Layer 2 of a small transformer language model trained on English Wikipedia (12 layers, counted from 0, width 64).
A neuron's activation on a vector x is SiLU(gate . x) times (in . x), where the dot is the dot product.
The model reads these tokens: "O" "ct" "ober" "–" "N" "ov" "ember" " " "201" "6" ");" " A" "le" "pp" "o" " off"

The vector x that enters this layer's MLP at each token. A number n stands for n times 0.02.
0 "O": -19 14 -31 -21 -35 15 -23 6 25 -5 -29 23 -8 2 -19 7 -13 17 29 -11 4 7 -4 26 23 10 -22 -14 3 25 -22 -24 14 40 22 15 31 -34 -40 25 35 22 3 -18 14 -42 -50 16 -13 39 -3 24 3 21 -15 -31 -5 -2 58 -8 -8 29 30 20
1 "ct": -20 23 -27 -4 -38 -14 28 36 12 8 -19 12 -28 -20 -33 -15 27 33 12 -33 -23 -13 -34 20 -5 33 -16 -42 -5 0 -12 -17 -10 28 93 12 15 1 -17 -10 50 10 35 22 -3 -11 -36 15 -10 5 -18 16 29 8 -13 -4 -7 6 -6 8 27 6 17 -13
2 "ober": -37 20 -2 -15 -9 7 0 23 2 2 6 22 -18 33 -15 5 1 26 -14 21 -6 25 -14 -10 -17 22 -30 15 -11 -18 -3 -64 9 52 3 9 33 -37 43 -10 8 1 29 2 21 -10 -23 -32 -49 -7 -38 8 42 -13 1 13 -3 -68 16 -42 -13 6 -3 21
3 "–": -24 14 -33 10 -19 -49 -5 -47 -11 24 -6 6 -12 9 -30 -1 -56 -2 -24 57 -1 -21 11 26 -27 30 -28 17 -4 -1 -22 -46 6 12 -8 10 -2 -13 38 -12 4 26 -11 8 14 -47 -18 -40 -48 -2 -6 7 -6 -5 28 -35 7 -21 -1 -16 25 3 -34 18
4 "N": 2 7 -12 -16 -38 -50 -4 -15 16 -7 -8 0 -25 12 -40 30 -23 5 -10 -22 3 -28 14 -8 -9 9 -34 6 6 -1 -43 -11 8 -7 20 20 30 13 -15 87 -16 32 12 -24 7 -30 -52 22 -14 19 -19 7 2 -5 -19 -37 -17 7 29 -12 -4 18 -10 45
5 "ov": 7 29 16 20 -30 -24 -6 52 3 4 27 -16 25 -7 -2 14 16 41 19 18 -21 -14 9 18 -22 0 -7 12 1 0 -5 -21 24 -45 17 3 48 -10 -27 6 22 26 28 4 -8 4 -27 -32 -29 21 -5 15 27 7 20 -19 -15 -33 68 -37 32 15 -12 32
6 "ember": -16 23 14 -6 -53 0 13 44 -8 17 -16 18 -48 34 -26 17 -26 12 5 4 4 31 -41 15 -17 -21 1 20 20 -33 -1 -41 -15 9 31 26 10 -19 1 -31 1 23 18 4 33 -11 -1 -38 -27 12 -33 28 14 35 6 -5 -10 -20 42 -12 13 -5 -7 7
7 " ": -39 -8 -21 -10 -1 -28 14 2 -6 14 7 -7 -16 -28 -32 -34 -40 -1 -2 47 11 -16 -4 22 -10 23 6 16 -37 -26 -39 -53 7 37 10 -1 24 -7 -17 24 -13 46 -10 -9 40 0 -18 -33 -33 -12 4 35 -1 31 -12 -34 -9 -13 37 1 34 12 -17 8
8 "201": -11 21 -27 -30 -6 -21 -4 1 56 33 24 19 -16 -27 -26 -9 -5 4 -18 28 -8 -35 18 31 -42 34 -43 47 0 -22 -18 -32 25 16 45 35 19 -19 -22 4 -35 2 -20 -18 -3 -1 -9 -24 7 -19 -1 17 9 15 -6 -31 3 -16 33 8 1 19 14 12
9 "6": -27 25 -25 -28 -11 -29 20 -16 21 28 -26 4 -21 4 2 4 -1 8 2 22 -25 25 -30 -12 -7 -9 -17 5 6 2 -33 5 34 45 23 61 44 6 -16 37 18 30 23 17 30 -1 -47 3 -37 -54 -18 10 6 24 7 -4 -16 -6 40 -1 16 29 11 7
10 ");": 14 -13 -46 -45 -5 -2 6 15 4 40 -7 -1 -27 -8 -1 7 -32 -17 -20 1 5 3 -7 -4 -28 -14 -31 25 -2 -8 13 -34 -9 65 -9 21 -37 -22 -47 3 -22 24 29 1 2 9 -18 -2 9 -14 7 27 39 33 -12 -5 11 -31 6 -21 26 24 -18 27
11 " A": -8 -6 14 -34 2 -48 22 18 23 7 -7 17 -18 -15 7 12 -25 -26 10 25 37 -27 -35 31 20 31 -13 6 8 16 -44 -48 41 34 12 37 27 -15 -14 38 -9 -1 31 -8 31 -5 -44 34 -15 -13 1 6 6 4 -14 -21 -6 10 47 -19 -26 41 -8 9
12 "le": -43 -7 -2 9 1 -37 26 21 38 -2 4 7 -13 -14 -11 0 4 44 -14 17 21 34 14 22 21 0 -16 -22 0 49 8 -19 40 6 44 25 5 -4 -16 26 49 18 49 -2 10 28 -48 2 -40 32 9 0 -6 -41 7 -16 14 -21 10 0 1 27 11 20
13 "pp": -29 12 -17 10 -4 -12 26 31 8 14 -7 1 2 35 -24 48 -17 41 -46 -6 -10 -31 24 21 -21 -35 -31 32 -13 13 -32 -47 27 19 12 -4 37 -20 -28 16 29 8 43 -10 -9 -10 -19 -43 -41 -5 18 18 23 -16 5 -26 -20 17 18 -22 15 8 -15 -22
14 "o": -1 3 -20 8 -20 -20 9 18 25 20 -11 23 3 -3 2 37 6 14 9 57 -10 16 -36 -13 -38 22 -12 24 2 54 -20 -18 32 59 3 -6 30 18 -2 16 21 -14 36 -9 -17 -11 -18 -49 -42 6 -3 26 -9 -11 5 -32 -15 -35 20 -28 26 34 32 10
15 " off": -18 33 4 -42 -19 -5 4 9 -13 21 4 -17 -7 -40 -8 33 -29 0 -21 22 32 -19 -57 32 9 13 -28 23 6 -8 3 -8 -1 -10 42 20 23 3 -29 42 39 28 25 9 -28 23 -37 -32 -50 -60 4 30 9 -3 -6 -16 -5 -44 -9 8 -10 -8 -10 4

Each question shows the input weights of one neuron of the MLP. A number n stands for n times 0.0063.

n255 gate: -30 -44 -18 -9 7 24 -28 10 -30 -13 22 -19 14 -5 -12 -4 21 45 11 37 -33 -26 -25 40 -12 6 -6 -6 -31 11 -16 5 33 9 -3 7 14 -1 1 -4 14 -27 -14 -25 9 -1 26 3 82 -13 -1 -15 10 36 -22 -39 -1 -19 17 12 -46 27 12 -9
n255 in: -4 -10 -26 -10 -41 31 12 15 -21 -23 9 -10 16 -7 4 -17 -3 7 19 22 8 -9 -6 30 25 10 7 -1 -14 9 20 -15 40 -19 22 36 -20 -4 -42 6 36 -30 17 -22 5 -8 41 -1 54 -46 -9 14 31 27 -44 -8 22 -18 38 25 17 -18 -10 29
On which two tokens does it fire most, strongest first? 8 "201", 0 "O"

n24 gate: -25 -25 15 -32 -18 22 15 1 19 4 11 36 -12 15 -13 19 -1 1 36 -4 -12 -10 10 42 -15 -5 11 -11 40 -3 17 -28 -43 -2 11 -1 -2 35 6 25 7 7 -29 -24 3 -6 22 -7 23 -4 15 4 -24 35 -8 -39 -30 -12 -14 9 -4 2 5 8
n24 in: 15 -26 9 23 -23 -6 -21 21 -36 -25 -1 -9 -9 19 -1 -6 -6 4 15 -2 11 -17 40 44 -16 -2 -11 7 7 -17 -1 21 -42 -2 1 54 -4 30 18 3 13 12 -4 1 -16 10 -19 -13 -5 -8 -6 16 -20 -13 5 -26 14 -4 9 34 5 33 12 39
Which token does this neuron like most? 4 "N"

n207 gate: 6 2 1 5 -10 -16 22 16 15 -17 -15 -17 42 -18 35 -7 -8 29 -48 2 9 -9 29 15 0 5 1 9 16 -12 -15 8 -42 -38 24 11 5 23 24 -16 -10 -3 -1 24 11 16 -16 -5 8 -6 47 -2 6 -3 -10 0 13 -68 -8 -21 8 1 49 -39
n207 in: 8 12 6 29 -23 -27 26 1 12 7 24 -6 11 -17 48 1 16 -14 -49 -2 2 -6 16 5 23 -8 -57 9 -14 1 8 -4 -7 -16 -19 -17 -23 -27 -34 16 -34 20 -24 18 33 5 -12 -23 -10 -26 25 -16 -22 -34 -18 14 26 -16 -12 -61 17 -40 56 -42
On which token does it fire most, and how strongly? 0 "O", at about 0.18

n204 gate: -19 3 10 19 -2 -29 22 -12 -22 -41 36 -17 -5 -3 -29 16 5 42 32 -39 7 -27 -2 9 -20 -15 10 6 21 10 38 -4 4 -3 -22 19 -33 2 46 15 -31 -15 -2 -38 -44 -10 -34 4 33 -2 -11 17 24 4 41 -5 -20 23 18 -3 0 -29 -30 5
n204 in: -8 24 -34 -20 -1 -26 -26 17 -16 -5 48 -5 -2 -1 17 -13 -10 6 2 -57 18 -22 -1 -7 -32 -8 13 21 29 26 -4 -16 -1 -32 -2 26 7 -7 19 -8 -38 12 18 -22 -6 -13 -17 -19 2 5 -19 8 9 15 13 -8 -1 -9 9 -17 -16 -6 -33 41
On which two tokens does it fire most, strongest first? 4 "N", 5 "ov"

n49 gate: -29 39 13 64 11 38 -27 -50 -15 -12 -46 15 -7 17 -1 4 26 -16 50 36 25 -10 -25 29 7 13 -13 -1 -20 -16 -24 37 -23 39 23 -28 -3 -1 -13 18 -8 7 28 -5 3 6 3 -30 -6 -31 -8 -7 8 -10 -10 2 -1 24 22 20 -37 2 14 14
n49 in: 1 -9 11 75 -4 -28 -11 -54 11 0 -31 25 -17 35 -20 -32 8 2 21 24 44 -6 10 29 -11 -16 -43 25 2 -37 8 41 2 8 9 -19 16 12 -9 30 -17 23 1 27 7 -15 -7 -56 36 4 -32 -9 -32 -26 -21 -2 5 -13 32 4 -21 -25 -9 8
Which token does this neuron like most? 10 ");"

n228 gate: 9 2 -11 2 -23 -7 13 43 -1 -6 12 15 -4 34 -8 -14 3 -26 -7 5 -46 -5 -50 15 -21 -18 -30 24 -33 34 -21 -5 7 -1 -8 17 -7 33 17 -37 14 -7 17 -24 -11 2 12 -28 14 15 9 8 3 11 0 -19 -14 -22 -16 2 19 -1 18 19
n228 in: 21 17 19 39 32 55 7 -23 -16 28 8 -5 4 1 -28 15 3 8 -32 -11 60 -18 31 14 5 12 6 -2 -7 -25 -55 19 4 22 21 -27 -2 -5 -13 20 -15 49 -3 32 28 2 -35 -10 -19 14 24 -7 18 -21 27 -16 14 1 2 7 -34 9 -6 24
Which token does this neuron like most? 13 "pp"

n247 gate: -2 3 -26 -18 -7 36 -12 13 -22 -8 27 -24 0 7 31 26 -5 -39 -11 5 4 9 50 46 -50 1 9 42 -31 6 -71 7 17 1 -32 -24 -13 1 -8 32 27 -71 2 17 14 -1 21 34 22 -2 15 -9 5 20 -42 -20 -41 6 35 4 -26 31 -13 11
n247 in: 4 -38 -27 -7 24 51 6 -5 -21 1 -17 -6 15 -23 27 2 9 -4 -31 9 -7 3 16 30 -47 -18 -22 34 -13 -7 -24 -3 -32 14 -35 11 28 5 -11 -7 -12 -31 -9 -7 17 6 23 25 -9 -17 -19 12 -6 52 -43 -24 -41 -10 35 -3 21 15 10 48
On which token does it fire most, and how strongly? 12 "le", at about 0.29

n189 gate: 0 8 -20 26 7 -6 -1 -9 25 21 14 -5 -14 22 -1 -46 -39 -23 9 -31 -5 9 10 -11 -3 12 9 -18 -9 18 -32 1 -20 5 24 -8 -7 23 26 -19 8 20 -58 -14 -37 8 -2 5 28 -22 16 -16 -6 -26 -12 7 -45 -22 -9 -33 -11 -47 -5 -3
n189 in: -19 16 1 28 0 -5 -16 -10 3 21 -12 6 3 3 -34 31 26 12 3 30 20 -3 -2 -20 8 51 22 -34 -34 -21 13 -6 26 -5 -16 32 10 -31 -10 25 -7 -19 59 12 -28 -18 16 21 18 20 -5 13 0 13 -19 37 -4 20 5 11 -7 19 23 -51
Which token does this neuron like most? 10 ");"

n117 gate: 12 0 -16 33 -3 -30 -34 -27 -9 -41 1 -29 -31 -2 18 -16 9 8 8 -30 -22 -13 23 11 -24 6 -38 -5 -8 -16 -24 -24 4 22 -14 20 -1 -16 -51 28 11 -17 25 4 7 8 44 3 1 7 -15 12 2 4 -11 -9 36 -20 29 -7 -35 -8 7 26
n117 in: -18 26 6 11 20 15 17 25 -4 -11 37 -4 -9 18 -36 25 0 -21 20 -2 24 16 20 -25 -25 -2 10 20 34 -3 16 -1 29 -15 -1 9 -4 25 20 -36 13 23 -4 -23 -2 29 -10 35 11 1 48 41 3 7 6 -30 -6 18 15 -17 9 16 -11 -22
On which two tokens does it fire most, strongest first? 5 "ov", 13 "pp"

n218 gate: -3 21 0 -11 24 26 31 9 28 5 1 33 16 -5 2 29 41 21 47 -28 -42 -24 -36 6 -17 43 2 -39 -34 17 42 -11 48 31 29 -22 -8 10 9 8 31 -16 -22 -10 -10 -12 -26 4 55 -25 14 -62 -3 -4 16 32 -3 -23 -8 -2 -5 -38 29 24
n218 in: 6 -20 11 -6 26 -30 10 11 -16 -4 -11 -8 -48 -29 31 6 -48 -7 1 24 14 20 40 26 24 -22 -31 56 22 7 8 8 2 -5 -45 -25 2 -14 9 -11 22 -26 6 13 -11 67 -12 7 33 5 -40 44 21 23 -9 -8 -27 1 -2 8 52 -22 10 -20
Which token does this neuron like most? 4 "N"

n33 gate: 6 14 11 4 29 -7 -14 -9 -38 -1 -42 5 6 72 -14 35 15 14 15 43 35 28 5 4 -14 4 45 -23 35 -42 -5 -27 -15 5 -15 -72 23 -14 22 -2 6 20 -8 -24 4 27 16 6 -10 -38 13 -2 0 -11 -19 11 -48 -2 3 6 10 22 31 11
n33 in: 1 -4 0 -5 -14 12 -20 -40 13 -3 -10 31 -2 -34 -29 13 -1 54 2 -8 -13 37 -8 30 15 22 28 -25 -30 32 -24 35 16 34 -33 25 -2 -27 9 1 -37 28 50 13 -23 -8 32 -16 -3 -6 11 6 5 -6 43 6 12 -17 -6 -23 -5 -20 -31 4
On which three tokens does it fire most, strongest first? 2 "ober", 14 "o", 8 "201"

n10 gate: 38 15 -10 32 2 -12 42 -5 27 -10 3 -52 16 36 -17 13 -12 3 7 4 4 -17 -16 32 -25 -8 22 -13 -12 2 6 -9 -9 16 11 16 6 20 43 -16 1 -22 -25 -31 -14 5 29 13 -16 -31 7 22 26 -25 19 -20 8 -7 49 -15 -6 28 -5 1
n10 in: 9 18 -8 36 7 -21 48 -25 -3 -8 6 -35 11 6 22 3 -15 16 23 15 5 -23 -35 6 -23 15 7 -11 -6 2 9 -8 3 21 -6 23 2 -8 8 3 -26 3 6 -3 10 -8 31 18 -20 -18 -33 -5 25 -44 11 -12 37 -29 16 -4 -22 -2 16 -31
On which two tokens does it fire most, strongest first? 3 "–", 14 "o"

n139 gate: -26 3 4 -43 -15 -1 -22 -11 6 17 6 13 8 3 4 28 7 12 -38 -1 -28 -20 14 -42 35 18 -29 41 -11 -26 -15 9 -6 9 -21 -25 11 22 29 -8 -13 -49 -17 -20 22 15 16 25 45 -14 11 0 -5 19 -4 -18 7 16 -18 2 21 -18 -13 4
n139 in: 7 -21 25 30 44 -14 -20 11 -17 -36 -25 6 12 -18 10 34 4 -22 0 -1 13 34 -32 -21 -2 -19 -15 -10 -23 15 28 -62 -14 -11 11 -23 -6 -6 -14 -36 -16 1 -23 27 -4 -21 26 -17 -22 29 21 -1 3 2 -35 -27 19 -2 9 10 -1 13 -15 -22
On which token does it fire most, and how strongly? 9 "6", at about 0.18